Layer 8 of a small transformer language model trained on English Wikipedia (11 layers, counted from 0, width 96).
A neuron's activation on a vector x is GELU(weights . x + bias), where the dot is the dot product.

Input weights of the MLP neurons that the questions are about. A number n stands for n times 0.002.
n27 (bias -0.141): -139 -140 -171 91 8 22 36 -157 -42 -246 -161 263 -181 61 273 -4 -101 -149 20 151 -147 -134 -63 -8 -182 76 -48 84 -16 -11 -199 92 -26 215 65 62 201 -114 96 -72 -34 8 -173 -243 211 4 186 171 69 19 159 128 15 -4 60 -61 -160 -124 124 60 28 106 209 194 -161 39 -81 -34 135 104 -248 86 24 -114 15 -212 -83 -124 35 159 -178 123 -47 32 56 170 31 -144 60 -224 -52 43 132 -31 109 214
n30 (bias -0.125): 0 130 -166 -129 4 58 16 -44 23 100 8 52 11 12 -293 156 169 -4 16 118 -180 51 -8 -118 11 -131 7 97 -185 -87 -75 31 -140 -124 -121 35 51 37 125 77 35 109 -164 44 66 15 -104 51 85 79 37 96 -199 -29 147 -186 -62 -75 -41 64 137 30 122 12 -171 167 113 -66 -168 -148 0 8 -161 -290 107 29 -46 -146 -142 -154 12 257 112 198 151 -219 325 -87 -217 -12 87 -32 299 -174 261 300
n35 (bias -0.150): -144 -207 -81 -223 -317 38 29 79 105 -187 58 93 -140 131 198 70 -223 44 -55 -29 -164 61 83 8 -171 88 -140 301 -153 45 17 12 -56 79 16 16 169 117 -319 -205 -65 -304 79 55 -22 218 -181 -83 211 -45 -16 -253 -37 -9 30 30 -24 21 -70 -87 -148 -116 -141 37 -102 116 -127 36 -196 24 -66 8 -144 280 207 -57 314 235 -12 189 -62 185 -33 34 111 -117 -123 -29 41 103 -92 92 -38 120 -8 92
n74 (bias -0.164): 0 -183 89 -42 -88 72 -46 158 -112 74 -146 -106 -301 139 -328 106 -25 0 -115 189 41 188 112 177 197 36 74 -93 12 -23 -149 -57 -16 126 131 70 206 -39 12 -284 187 -30 113 17 -189 93 -293 12 -4 21 -192 -28 24 83 105 95 -113 21 124 59 -118 8 -196 -49 -57 133 -12 -105 110 82 -95 67 -84 144 151 -153 -342 157 12 -169 -90 63 -108 223 24 -100 127 -247 0 -70 -155 104 343 190 -62 143
n101 (bias -0.096): 120 -73 114 -181 -154 -89 256 -265 109 143 101 47 132 -245 39 -54 73 -133 188 -73 200 154 -16 31 -73 -60 7 175 112 -50 -163 -27 33 -148 161 111 50 -216 -92 38 190 0 -200 107 52 -204 -192 -23 -137 340 139 -154 11 -82 11 4 72 112 157 -115 170 -4 -188 73 183 241 111 38 -8 23 42 37 -32 -157 -134 -147 102 54 -139 -87 -100 47 12 142 149 -128 23 -58 91 77 -19 -195 -67 4 -93 149
n103 (bias -0.222): -196 -99 -259 67 11 -50 91 -188 302 -278 172 -68 -83 222 -79 400 -27 -104 0 -81 -46 123 -137 -43 -55 -45 -99 111 109 21 98 -73 -175 226 -12 65 4 -92 -112 49 -15 -123 71 -40 40 -4 53 -39 69 8 -15 -53 -84 -123 -50 126 -61 58 0 197 107 44 -148 27 134 -195 123 -53 -8 -84 128 -71 203 -103 142 183 -208 62 -27 174 116 95 -24 99 -134 -79 -66 27 161 -4 34 -423 -112 -93 31 -142
n117 (bias -0.082): -82 80 -142 -68 -99 114 -61 -25 31 -41 210 14 34 -35 273 -136 0 -179 -95 -169 186 49 -64 -155 -132 -110 -47 -108 -102 16 167 -167 142 226 -101 3 4 100 -98 130 -180 -94 -121 -289 74 -76 -82 -57 -17 -113 23 -130 91 45 -3 -7 24 77 -3 71 -293 182 47 176 101 -4 21 -59 196 7 70 -27 -166 -243 58 -7 -82 -70 -99 131 4 -4 89 -35 135 -100 88 106 16 18 -20 156 130 247 -120 58
n134 (bias -0.330): -184 167 -95 225 167 4 -157 120 197 -195 120 -316 -240 148 -166 -65 66 38 155 48 101 57 -195 -145 227 -103 -112 -43 119 157 -195 -26 -135 80 -87 -140 -149 63 236 -154 264 284 80 -99 -106 95 116 -4 -104 110 79 295 -57 -84 137 -198 -112 127 37 -97 -108 -75 196 294 113 -160 -61 -39 87 -91 -66 127 122 -58 68 -53 0 -247 -260 -34 44 -139 -9 194 127 -13 153 -26 96 -48 331 -222 -145 -115 22 -119
n152 (bias -0.206): 4 -36 98 -200 73 50 -166 93 -85 -4 -287 -137 122 -50 162 -141 -104 -200 -185 75 33 -62 -168 -8 98 -273 -20 4 63 207 42 198 -205 92 -103 124 154 -174 141 89 -123 -77 21 -377 -96 -69 -49 -33 33 -50 182 0 -33 -57 164 -79 94 79 118 24 60 -141 272 250 95 -214 -103 160 133 -223 42 -16 150 248 -194 -228 90 42 150 -196 257 119 38 -57 80 0 71 -79 200 79 56 -126 116 109 -201 68
n169 (bias -0.118): -70 -230 -109 -154 -19 136 -183 -44 140 -21 -28 118 -263 51 -37 4 64 69 29 -131 -103 52 177 -24 45 -31 75 -282 -143 7 24 16 23 148 -213 229 -338 147 -118 -4 302 -12 -198 147 54 -58 179 12 153 111 -8 -228 -20 164 47 138 66 127 -83 -27 347 52 -271 -119 -90 -200 20 -102 4 -51 231 -215 94 -139 -12 118 50 48 12 82 12 0 -81 36 295 -109 20 -167 -94 24 -119 -32 -8 -72 56 -15
n175 (bias -0.175): 78 155 71 82 -111 -53 -74 -138 56 28 -231 -66 -204 -38 -113 325 259 -11 -59 -240 -106 60 46 53 -47 89 7 -210 72 129 -188 45 -70 215 -23 38 -30 -412 26 74 -23 -20 93 -133 -68 -186 -60 -180 120 42 11 -111 8 76 -52 132 11 126 133 161 74 111 -126 -122 -143 154 -79 49 151 177 65 -4 -59 25 -48 74 -67 -221 11 -74 -148 136 62 133 73 -100 -34 -237 45 303 22 -19 51 -111 88 63
n198 (bias -0.061): -114 -139 112 44 10 13 -73 -68 -45 8 7 190 3 -110 120 124 -215 -130 174 93 199 -116 202 -161 -44 -146 24 -7 107 125 83 57 65 65 -138 337 -82 176 96 -167 7 -99 65 -150 60 -182 17 -172 88 14 7 80 -142 -60 199 258 -28 103 30 0 81 -37 129 125 -39 -14 85 -7 -280 78 0 -145 -110 -101 100 -89 21 7 -97 14 142 66 43 -164 -216 -87 -57 -89 -155 -78 3 -108 224 75 -14 100
n215 (bias -0.082): 78 -171 -38 -169 -75 121 12 132 -183 12 -109 -134 -60 -4 137 80 62 -55 187 81 -122 -146 -108 92 126 -71 83 68 184 197 31 -95 22 110 -65 -99 8 87 80 -86 132 -55 8 -28 -257 -113 -56 112 64 -15 -11 -75 -80 20 200 32 79 -88 -91 214 -103 134 -103 157 -15 -139 15 -223 316 -164 42 -19 -63 33 -33 146 86 12 308 -225 -222 -94 -117 -18 33 240 -73 -69 188 96 352 -178 126 -89 -35 -59
n228 (bias -0.093): -106 -95 -150 8 122 -52 -486 224 169 123 204 112 55 76 -29 56 -230 15 292 -190 -149 -15 -65 -101 68 51 -84 139 242 215 85 -60 -47 12 -232 -216 -109 -61 20 -161 -36 -45 -12 -306 -46 -158 122 -81 167 8 169 -35 152 85 155 68 -167 125 49 97 -54 296 0 -20 -247 -4 -44 -12 84 -16 24 -140 -41 -11 -23 -90 16 137 -8 0 -48 -4 196 -107 -151 35 221 53 -66 189 82 -69 -46 146 -37 -94
n231 (bias -0.227): 4 -30 97 -134 -185 99 122 -44 70 -147 -116 354 12 252 101 154 -179 -210 -111 20 146 30 245 20 -142 -139 176 239 107 -58 36 -102 -38 -72 -185 134 -214 49 -47 93 -47 -179 -105 -12 -41 105 -101 187 55 -36 -192 120 -28 88 54 -104 -148 -226 199 176 -269 -112 -78 -83 -94 -20 110 -102 -20 -232 79 -100 -12 34 -12 -158 -43 99 99 -23 -43 344 253 -87 38 12 55 76 -122 24 35 -116 65 -191 108 61
n234 (bias -0.245): 150 12 -183 -99 -36 206 -62 20 32 9 189 -62 75 60 79 36 61 136 335 85 198 -158 -98 -28 92 75 -134 -176 -174 82 176 -161 -94 -194 -52 -185 -65 227 -60 71 -48 -8 45 21 -182 -20 -182 -4 -168 130 12 -205 -197 56 152 -166 108 -69 73 4 -8 46 -176 -65 284 -266 129 48 -48 48 -118 47 183 31 55 -53 194 0 -4 -345 48 277 -53 197 -8 -67 -73 45 70 319 16 135 -154 -130 -78 125
n245 (bias -0.091): 7 -47 28 14 -3 -13 -210 -96 100 -26 140 29 -172 35 -242 14 206 -7 -172 -89 32 -125 -147 -206 -80 232 60 108 177 91 36 11 143 44 333 -211 265 -44 -158 -3 -213 -87 -208 58 -44 76 24 -64 -66 -4 -50 193 -74 45 58 97 108 166 -33 -65 -40 67 -168 92 -101 -132 -88 146 -28 -60 -131 -154 -25 147 62 -118 -10 -7 67 114 18 -69 -57 120 -78 -76 130 -106 96 -14 243 21 -58 128 46 -51
n252 (bias -0.189): 4 -95 177 -8 -90 160 61 77 -43 -93 81 -49 20 52 -8 -100 68 31 -237 28 104 -71 -109 -201 -94 196 -178 237 64 -129 -48 183 151 12 36 44 -84 76 -151 -148 -63 222 49 103 59 -8 -145 20 -344 -180 -50 141 -87 -38 -51 -51 -24 20 -11 4 173 291 62 -88 103 89 115 -331 8 36 0 19 33 38 -58 -86 -235 330 20 67 -28 86 252 132 -305 -121 64 -141 -4 -4 295 -69 33 -77 -258 155
n288 (bias -0.179): -215 205 -225 -140 -73 -176 -298 -40 22 107 -63 127 -64 101 194 -48 -35 -102 -283 -247 238 74 107 -40 -145 13 -46 -52 84 -24 36 -140 183 -131 -48 92 -172 -42 -175 -60 117 -154 -103 -54 -74 22 17 337 -26 234 -101 206 254 -84 173 -97 -4 256 179 76 32 150 27 -339 309 -245 249 -117 61 -48 18 115 -131 -109 -77 -148 -56 97 119 121 -53 81 192 -142 -34 -9 57 119 32 220 124 -85 191 31 -293 9
n290 (bias -0.220): -105 -95 -83 -130 -49 -85 51 -147 -45 -65 -132 -63 -90 179 204 153 -150 -174 103 42 42 -4 47 -35 -163 188 40 -38 104 21 -12 -27 -185 66 114 176 134 -182 -61 64 197 -165 218 -221 -76 117 158 -108 167 200 -73 157 -133 0 39 52 182 -219 -73 -70 -186 -116 84 92 30 174 130 189 80 -194 0 -48 36 4 89 -225 -191 -104 -27 -132 153 -141 93 -99 -192 232 100 108 -132 -168 126 190 -63 -108 -23 26
n326 (bias -0.180): 38 -156 27 -72 73 87 -60 -150 -279 -120 214 40 -176 70 52 -16 86 -200 -57 -16 -47 201 -67 137 -18 -107 -26 -39 122 72 -115 -58 23 -158 31 199 141 -52 -261 -256 -27 153 -8 60 -213 176 27 -47 162 51 -48 -4 -97 120 64 -132 -305 -16 85 30 105 -18 45 67 -105 -79 35 -23 -31 -109 -274 -253 -237 63 -125 -33 11 287 -35 38 -168 16 -8 -101 -264 245 -27 188 32 -101 152 20 149 212 83 106
n328 (bias -0.219): 42 -135 -14 -246 220 108 -63 -7 -46 27 147 127 -216 40 -123 271 168 45 154 164 -54 146 -110 0 298 135 -28 25 -11 -10 136 -144 25 -3 -180 127 -29 90 0 7 -14 86 -148 41 103 46 -178 -26 7 -29 7 25 54 -50 220 -122 50 84 14 -39 -7 124 -11 -15 18 -154 69 -11 -141 90 4 -102 -93 -258 -46 7 -100 -102 -252 -96 0 45 -125 -227 158 142 229 55 -86 -145 -14 -96 -26 -307 15 -35
n332 (bias -0.132): -204 0 -213 -16 -94 -22 52 -235 163 336 -161 -103 42 -15 -55 -15 -23 -317 -20 -182 267 108 82 117 -77 -64 132 161 50 -46 59 -200 26 -126 -62 -127 -271 -66 -96 102 -50 -52 -126 112 16 -209 27 140 99 -151 -59 -79 69 107 103 8 99 140 -95 -134 147 84 -92 66 -65 117 123 -118 39 -31 140 183 -155 -110 8 -61 151 -43 -237 72 -50 214 299 78 -78 -53 8 31 63 143 -30 -125 -16 -148 -199 161
n347 (bias -0.168): 31 20 -38 7 -82 -46 -36 100 -69 134 -214 -33 -213 45 -169 270 -134 -112 66 -85 232 92 -36 -95 -129 -28 -180 0 -7 -29 -14 -178 197 37 21 7 42 -27 -95 -34 150 -137 150 54 88 131 -96 -96 -17 -67 -205 55 7 104 6 -241 14 32 30 -37 109 37 -139 70 56 110 -31 -205 252 161 46 99 54 -120 -140 79 100 -360 64 121 112 169 71 126 -54 -62 46 4 -96 67 -82 -43 254 28 14 -150
n351 (bias -0.228): 37 -175 210 -34 49 43 -205 -42 -94 208 153 -86 -310 4 103 83 -243 -36 9 -352 96 284 85 117 -110 -25 -146 25 -302 31 -156 104 52 0 54 -121 -42 103 187 -187 190 -43 217 34 109 74 12 -34 124 -147 32 -77 133 173 96 0 -8 138 -111 28 34 103 -126 238 -182 -144 -25 -185 -183 71 -25 190 95 -249 -73 47 151 -71 109 -201 -192 -265 34 207 -60 184 -58 130 -133 -163 -57 135 -47 46 -42 97
n366 (bias -0.165): 14 -133 -41 34 68 217 216 161 133 -435 9 -62 -27 -111 192 121 99 -284 -150 -28 42 -48 -95 38 -9 -64 -71 92 211 103 -24 -5 212 -13 -172 172 -253 -67 -60 141 -180 62 -352 77 216 -50 9 118 5 136 107 274 232 -20 43 216 -198 19 31 221 -125 230 82 -37 241 0 -153 -41 191 116 -66 -163 -342 -257 -63 -117 73 5 -291 -14 98 139 195 198 36 -325 93 28 -178 135 -140 189 -34 -80 -245 -181
n372 (bias -0.527): -178 21 195 15 -66 14 57 83 -168 478 205 -138 -146 -163 260 -145 -154 144 -209 30 -112 -59 -193 -30 -120 -128 -163 48 -124 62 -83 -22 -112 50 108 -11 19 46 -22 15 111 -38 91 -46 -90 183 91 68 37 -71 -4 26 -189 178 58 -4 0 -131 138 151 -23 -4 70 -191 -78 144 74 66 -15 -71 67 51 -108 -7 -76 -226 18 -191 -23 84 41 -218 163 55 65 77 30 -90 31 235 -36 -186 -96 53 30 268

Each question shows a token from some text and the vector x that enters the MLP there. A number n stands for n times 0.012.

" Defense": -83 -20 -253 12 -17 -17 -12 -13 -183 -36 184 199 -9 -13 74 -17 -99 -139 24 86 -26 -182 -34 -7 69 3 150 14 -28 -192 108 -9 -169 -76 55 7 -59 -50 61 141 41 -14 -17 -115 -83 -94 44 132 -26 69 -265 14 127 -6 -48 -11 13 201 -128 167 51 -24 -46 46 50 45 5 46 36 190 47 -45 -89 -108 3 151 -106 110 -86 164 -55 73 132 -104 -44 50 51 117 -75 -77 -50 7 -10 17 -21 15
The most active neuron and its activation: n288, at about 5.7

" new": -41 37 -88 -135 64 -116 5 -23 -96 28 -32 -1 -27 -250 -138 -27 -79 18 94 151 -13 -198 -91 -46 -26 5 86 154 6 -143 -117 -24 13 -45 186 -67 -66 139 59 19 6 93 -18 -23 -135 49 8 12 -46 67 -134 109 92 80 -77 68 -2 178 -164 182 4 -99 7 30 21 131 15 -32 16 -40 1 66 -26 -18 -70 180 23 220 28 14 11 7 -41 -284 82 -44 38 -6 -120 55 51 62 81 44 50 -6
Which two neurons fire most, strongest first? n215, n30

"alt": -135 113 -185 -93 -69 -69 -97 34 -59 -67 -40 -37 96 -136 -150 -15 18 -55 36 4 -61 -149 42 52 39 53 98 3 38 -61 32 -64 -42 -29 -11 12 94 136 27 102 40 -2 -32 -49 -10 -134 192 -103 18 72 54 103 64 44 -34 218 31 106 -207 167 18 -194 -54 -7 23 52 -90 204 -79 26 147 -8 -25 -41 108 120 23 172 -50 133 -101 14 8 -70 42 193 68 -94 -181 38 -150 31 -73 2 31 -54
The most active neuron and its activation: n169, at about 3.9

"ama": 16 130 -115 38 68 -116 3 -63 -212 -45 -1 8 -25 -113 -52 -107 -21 39 50 -24 -8 96 -80 -26 150 53 -8 -39 18 -132 76 -66 -126 17 32 55 -24 78 201 196 39 -33 97 97 -221 -119 67 102 -177 56 -242 5 207 7 17 -88 42 1 -124 91 90 -90 33 -10 95 37 -10 -19 -136 34 127 14 -152 56 -9 274 -4 77 -101 125 8 110 17 -3 -45 -85 -5 12 -63 -53 -171 80 -37 -28 123 36
Which of these neurons fires most? n30

"G": 50 -97 67 3 -64 -157 16 -4 -78 -54 98 10 59 62 -55 43 -56 60 -26 -8 -97 -135 -105 7 -45 -14 82 211 -9 -169 56 90 136 -62 99 142 -47 197 23 121 -33 18 -55 -25 -71 -266 -16 -178 19 11 43 71 -26 71 -111 -63 39 -69 -10 -64 -91 -65 117 79 -24 132 -88 175 -70 193 -88 -77 -26 94 66 310 -1 38 12 -62 57 -56 75 14 29 -110 -30 49 -36 -64 -79 3 -179 -2 136 -95
Which of these neurons fires most? n35

" 20": 41 116 -70 -144 38 -10 -45 127 -79 -16 -22 11 146 -140 24 67 -67 -154 -183 53 -176 -16 75 46 77 -3 296 153 46 -111 82 25 -5 77 -108 -68 -94 -11 92 186 -155 -67 129 -79 -24 -37 61 141 -135 100 -114 111 22 -29 -164 53 28 -22 -4 54 -77 -126 -70 25 129 -21 -15 -126 119 -67 46 -51 45 105 -22 -27 -32 -117 17 4 -84 -54 123 107 31 115 -35 38 32 -41 -108 -10 97 61 -3 -87
The three highest activations, in order: n231, n152, n215

" to": -76 -45 -31 188 124 -64 -34 3 -58 1 118 -27 -7 -377 -14 63 -115 -54 -83 1 -46 -114 -26 76 -18 24 104 110 -56 -175 -57 67 -62 47 46 45 -19 -77 210 57 -53 -4 91 -8 -47 27 -121 62 -48 79 -45 -46 109 24 155 68 67 47 -137 -92 -103 -88 112 79 25 54 -10 -73 -35 97 39 -9 78 -84 17 150 -51 148 48 17 -23 -106 51 49 -31 47 -136 -46 -70 -66 3 2 75 -45 111 15
The three highest activations, in order: n351, n198, n27

" Books": -18 35 -43 -52 37 -131 -49 53 -86 -55 231 61 26 -67 23 -1 26 -319 -18 38 -36 -189 31 -10 57 30 120 46 41 -101 9 -49 3 42 -52 29 55 178 1 38 -72 -46 22 -32 37 -85 70 -89 -28 -87 -131 73 63 106 -178 -156 -66 190 -127 77 -85 26 -52 64 208 62 -39 47 22 192 0 17 14 3 116 112 -81 46 -26 -13 -138 175 -19 -102 -147 113 13 96 -68 -7 -123 -17 91 -11 45 -54
The most active neuron and its activation: n117, at about 5.2

"ing": 31 67 -15 -53 -100 -140 -72 29 -34 2 45 43 53 -242 -4 37 -79 -30 -3 100 -69 -167 -52 133 81 -94 124 108 28 -67 56 -31 -13 -16 178 100 -77 -133 32 59 -22 82 17 -18 -59 -36 81 -67 -153 60 12 19 174 74 -165 70 26 317 -30 69 -1 -128 6 129 101 15 107 -87 -126 59 -33 -56 18 -141 87 125 51 171 -10 -6 -120 35 -77 -106 59 20 -19 -64 -61 -53 -121 102 -55 -88 18 2
Which two neurons fire most, strongest first? n101, n198

" also": -6 -24 -79 -40 56 -1 -113 52 -53 -33 8 -65 106 -219 -186 49 22 -48 32 101 -75 -84 66 125 37 -24 -33 58 -51 -181 -46 -54 55 22 60 -87 -4 107 130 133 -140 31 -132 151 -6 251 -40 -65 17 50 -27 94 73 1 -22 40 60 174 -81 -93 -134 -154 -5 17 -41 191 -55 -79 -131 118 -22 -4 -114 27 75 103 49 108 183 -10 24 68 94 -51 -80 100 48 -29 -164 45 -22 -30 69 -55 -41 -121
Which of these neurons fires most? n30

" Dance": -117 35 -58 92 -6 -179 -44 21 -194 -22 94 74 12 -32 -16 34 42 -92 48 83 -35 -103 -94 132 42 15 146 211 -50 -269 -48 -86 -30 -160 13 76 -102 27 43 132 4 6 58 -109 -164 33 208 104 62 2 -162 -38 -2 -7 -76 -151 15 227 -80 145 13 -22 -12 93 -30 36 52 -65 46 146 -70 -1 -72 -51 91 94 40 -1 -94 42 -96 193 -41 -158 -79 66 27 54 11 -92 -97 72 43 -6 105 -53
The three highest activations, in order: n326, n332, n27

" reb": -9 104 -77 -79 -27 -223 39 87 -46 -39 81 19 162 -40 58 36 -64 -98 79 48 -59 -170 -135 -99 -45 60 220 73 28 -32 -70 39 -179 -60 94 53 -105 85 -11 -38 -207 -39 2 -133 -105 57 80 79 28 171 -72 -77 68 -78 -157 103 -8 70 42 152 -14 -86 91 6 -5 -83 -129 3 -96 181 27 -65 112 -13 2 325 -47 -80 199 55 -52 76 -15 15 -50 100 -59 -80 -19 -65 122 50 -17 25 96 4
Which of these neurons fires most? n103

",": -38 57 23 117 -3 9 10 -54 -86 -44 -14 60 -20 -270 -36 -39 -12 -57 -50 127 60 -82 58 42 197 -68 99 57 -226 -220 -4 8 58 -78 -15 23 -71 -26 49 -92 3 -86 57 52 -48 152 -29 32 -220 175 -21 85 222 18 -148 84 -81 95 -120 73 -90 -138 -35 98 32 2 -89 16 4 84 98 12 35 90 23 150 -30 8 178 16 -34 56 34 21 -69 24 -38 20 41 113 -123 -57 60 -37 -34 -162
Which two neurons fire most, strongest first? n74, n347

" and": -96 -39 -32 122 24 9 8 -10 42 -119 71 15 119 -344 -34 59 -75 -74 7 4 48 -142 -8 -37 -67 -57 82 131 -43 -189 -115 -14 40 -87 78 -3 58 17 87 73 -127 -19 18 142 39 173 -15 24 -105 75 152 -67 166 -14 -23 80 -52 29 -43 53 -12 -92 52 98 -104 -13 15 27 -35 173 5 30 -14 -54 -56 211 -8 108 76 114 -52 -183 76 15 -176 45 11 -37 -58 -4 86 45 -57 -44 1 -33
Which of these neurons fires most? n366

" \"": -53 105 -101 -42 2 -93 -104 -85 -56 10 42 -56 98 -49 -75 81 11 -72 85 140 -92 -58 47 0 -21 -9 134 120 158 -232 -55 100 -3 -60 24 93 -6 -23 90 -47 -3 -85 163 -69 78 78 136 -95 26 46 -13 4 109 -10 18 -193 11 -33 -9 -218 -6 -15 -117 48 -11 1 -143 107 -6 106 94 -75 -77 253 86 17 -126 56 -128 78 -23 44 -24 -141 -49 56 -178 -29 -104 214 20 6 22 -127 181 76
The most active neuron and its activation: n290, at about 3.5

"l": -121 250 -5 25 1 57 -85 49 73 -123 -64 -9 106 -127 -118 76 -56 -10 -38 -7 -111 -166 -83 -25 -50 109 43 220 -96 -250 22 9 65 46 -16 -33 -49 39 -102 42 -3 -36 -6 45 49 -233 183 -127 -39 110 99 101 0 -29 60 96 2 10 -144 71 11 -24 -189 -8 54 38 -23 -51 61 141 71 3 40 65 80 166 -11 225 -137 91 -74 37 93 -88 -129 60 122 22 -44 -16 73 -80 12 17 -36 -103
Which of these neurons fires most? n252

" la": -83 84 -96 124 111 -98 -55 -54 -9 -10 -59 41 41 -110 -22 34 -32 129 -46 -75 34 -115 -190 -19 22 128 186 45 -26 -367 72 85 -40 55 105 35 57 113 116 -79 76 0 30 -45 -165 -105 0 -24 -21 139 -73 -113 -211 72 34 63 -76 52 -144 67 -112 -6 24 48 7 10 -115 27 -37 53 177 -70 -51 57 -138 -28 94 39 -71 33 31 17 121 88 -196 61 -91 -74 112 -31 5 63 -8 73 191 -14
Which of these neurons fires most? n245

"s": -101 76 -11 30 -11 -59 -58 53 -64 99 90 33 70 -335 -79 31 53 -84 -68 37 12 -230 -56 47 -35 -84 7 183 -97 -104 -67 81 -10 -4 4 -21 -53 -83 88 196 -6 34 -94 -66 -144 -15 146 22 1 8 -90 104 18 -4 -63 60 97 106 -44 -57 -74 46 -48 99 21 24 -39 -64 17 174 23 -37 43 166 13 30 -47 74 -38 39 -152 91 -8 -153 -64 163 28 20 -69 95 36 30 -67 71 93 -46
The most active neuron and its activation: n245, at about 2.3

" Kin": 50 140 7 -37 -65 -44 -5 -18 -42 -74 25 -9 34 -3 -97 -52 -177 -114 64 -63 -103 -100 -120 54 -189 27 178 194 4 42 116 26 -102 -183 -6 13 -25 54 30 15 202 -78 115 2 49 -109 84 144 -8 38 -119 52 -54 97 -4 -172 41 -34 -107 29 -51 46 -73 50 23 29 -102 -82 66 246 4 -91 -8 60 7 190 84 26 -40 -5 40 56 -31 15 -107 149 -156 136 -187 -14 -83 -19 157 58 126 0
Which two neurons fire most, strongest first? n347, n231

" from": -24 34 -42 148 -2 -111 -20 17 -14 119 55 -7 35 -362 -20 -14 -92 -78 -16 64 49 -63 22 -129 -38 28 137 132 -126 -311 -43 90 -34 47 80 102 0 -15 32 90 53 -90 46 -79 -25 92 23 30 -18 140 -30 -86 204 -65 16 63 -29 137 -143 4 -66 -88 87 8 44 -12 -16 -160 -93 2 -2 -77 158 39 10 56 8 65 56 35 -35 -128 55 40 2 -2 -28 14 11 -103 -55 28 11 39 55 83
The most active neuron and its activation: n351, at about 3

" Guard": -121 72 -154 -1 54 -155 105 -34 -69 -30 50 116 -71 -27 39 -3 52 -24 -53 84 -165 -216 25 -115 288 42 227 86 -16 -129 -21 -57 -108 -72 45 38 -7 -18 -24 223 -61 -39 -16 -61 -118 -8 95 91 -78 93 -134 -39 -34 147 -4 -72 -15 94 -83 107 60 -161 -5 -14 -4 -53 48 16 63 89 56 -38 -77 -117 -17 224 50 57 -124 154 -101 64 -33 -131 -36 32 -60 197 32 -1 -43 15 -32 -9 21 15
Which two neurons fire most, strongest first? n328, n103

" due": -28 -4 -139 -25 5 -156 -119 -20 -138 39 -4 84 54 -116 -177 37 -91 -108 5 115 157 -39 -125 -88 158 102 185 122 -41 -197 69 -21 11 -114 -23 -44 21 51 -25 8 23 190 129 -33 73 85 -23 72 50 165 12 20 24 -6 -38 73 -108 131 122 -58 -119 39 133 49 -51 51 67 1 -185 26 -29 55 -87 -45 -42 176 -90 147 29 98 -162 3 -145 -69 -2 93 1 71 -35 -4 -73 -46 12 -43 20 -98
The most active neuron and its activation: n328, at about 4.7

" had": 71 -93 -103 23 -9 -63 -48 33 -76 -46 78 52 31 -306 -151 36 -40 -90 -74 4 -7 -220 43 12 100 -15 -58 93 -31 -142 -23 63 -66 19 47 -79 28 114 180 113 -66 25 -84 93 30 196 -64 48 17 118 97 21 42 4 -100 82 100 175 -83 -69 -45 -54 225 -39 -60 91 -28 -78 -112 150 35 5 -46 -10 31 108 8 85 98 1 8 36 -25 15 0 56 25 -38 -248 32 18 -79 -21 -69 21 -49
Which two neurons fire most, strongest first? n30, n366

" Gib": 9 25 -177 93 70 -74 -93 -44 -38 -132 103 85 -124 52 -50 -9 -64 31 -61 21 69 -216 -90 45 -51 -84 84 145 -1 -143 72 -44 148 26 49 2 2 268 -107 31 39 0 57 -126 -45 -60 61 -25 -12 32 -68 18 -18 47 -200 36 85 33 -92 66 -87 -2 -208 57 -44 8 -73 166 -132 75 -51 -62 136 148 -1 300 124 28 4 77 -29 44 145 -137 -52 -116 45 106 -18 -115 51 43 -32 -6 125 -122
Which of these neurons fires most? n245

"\n": -123 -7 79 29 -21 -216 -134 136 -87 -89 -19 -42 125 -75 -91 -38 -41 -67 73 144 -169 -10 81 -76 122 37 -10 18 -29 -197 -24 -15 65 -134 1 17 -26 35 130 -57 44 24 -34 -3 -52 68 17 18 5 -15 -41 175 158 -15 104 46 25 37 -85 -209 79 15 57 130 146 -52 -181 -68 -18 155 -21 105 24 157 40 233 -111 -34 -74 93 -77 16 -6 -82 -115 89 -126 58 -152 97 52 -32 185 5 -4 -74
Which two neurons fire most, strongest first? n134, n198

" se": 179 19 -33 -52 104 -123 -111 2 27 23 116 -6 9 -2 -107 111 -64 -21 84 41 -53 -94 -113 20 67 46 -43 52 -31 -229 86 -41 -61 -220 130 -64 163 242 167 -48 -170 80 -104 -49 -55 115 -60 -7 25 114 -66 -5 44 3 -44 29 19 74 29 -35 -69 -121 114 138 -15 -77 -119 8 -165 235 10 -83 -201 29 -62 206 56 66 -15 85 -47 60 103 -76 -27 100 -3 -109 -128 29 44 -66 -143 6 70 32
Which of these neurons fires most? n328

" Kan": -26 90 -84 -36 35 -108 -75 55 -95 -32 16 -74 -11 12 15 10 -146 -31 178 -65 -92 3 -39 86 -193 98 74 201 51 -211 34 -19 -67 -63 24 -113 -31 323 -55 91 117 -122 60 4 7 -149 74 159 4 -74 53 47 -7 -93 21 -58 -16 -160 0 222 -53 -150 15 136 71 145 -127 -13 -87 125 -46 -86 -63 62 61 137 15 30 -14 56 29 100 -12 -83 -133 140 -1 76 -117 7 -111 5 113 59 58 -23
Which two neurons fire most, strongest first? n35, n231

".": -50 110 -55 260 29 -166 -95 105 -172 6 74 29 144 -117 -82 123 -72 -156 70 79 -6 -153 33 4 89 -7 145 140 -201 -111 -85 -6 48 -29 -56 30 1 -9 -2 -151 76 -12 52 18 -34 -10 -68 -42 -79 9 -45 43 170 -46 -79 28 -44 84 -6 -135 -50 36 94 37 41 14 -222 77 -16 -181 -41 26 -69 128 78 68 -53 67 102 34 -92 -10 32 -87 -126 78 -48 116 -39 159 -99 61 27 14 90 17
Which of these neurons fires most? n228

" company": -33 -142 -64 116 -12 -99 -10 -46 66 -89 105 15 -72 -192 51 82 -14 -103 -12 82 5 -224 31 -25 27 118 21 60 62 -150 -34 74 0 -73 -168 29 -39 40 23 35 -47 89 -142 15 -69 -41 3 156 -42 106 -66 7 118 48 -108 24 -99 203 -87 102 56 -172 11 116 31 8 -29 -16 -9 15 114 -133 -251 85 124 300 55 129 -91 77 56 40 7 -7 -122 20 -76 78 -198 10 17 105 -16 -30 -1 -6
Which of these neurons fires most? n366

" Bad": -12 85 -49 -25 -29 -122 -30 -39 -183 -101 10 107 -26 -132 60 41 -100 -35 65 -95 -170 -246 -7 -1 -134 10 133 132 -18 -165 93 22 -14 6 105 43 46 275 -45 41 97 16 99 -19 -134 -186 126 95 53 -35 32 -70 100 10 22 -25 73 107 -100 22 29 -84 -172 4 -37 66 -170 -40 2 262 -67 -54 -1 113 -5 179 40 112 28 30 38 91 16 -49 -14 -52 -44 -47 -42 29 26 200 19 87 -46 9
Which two neurons fire most, strongest first? n35, n198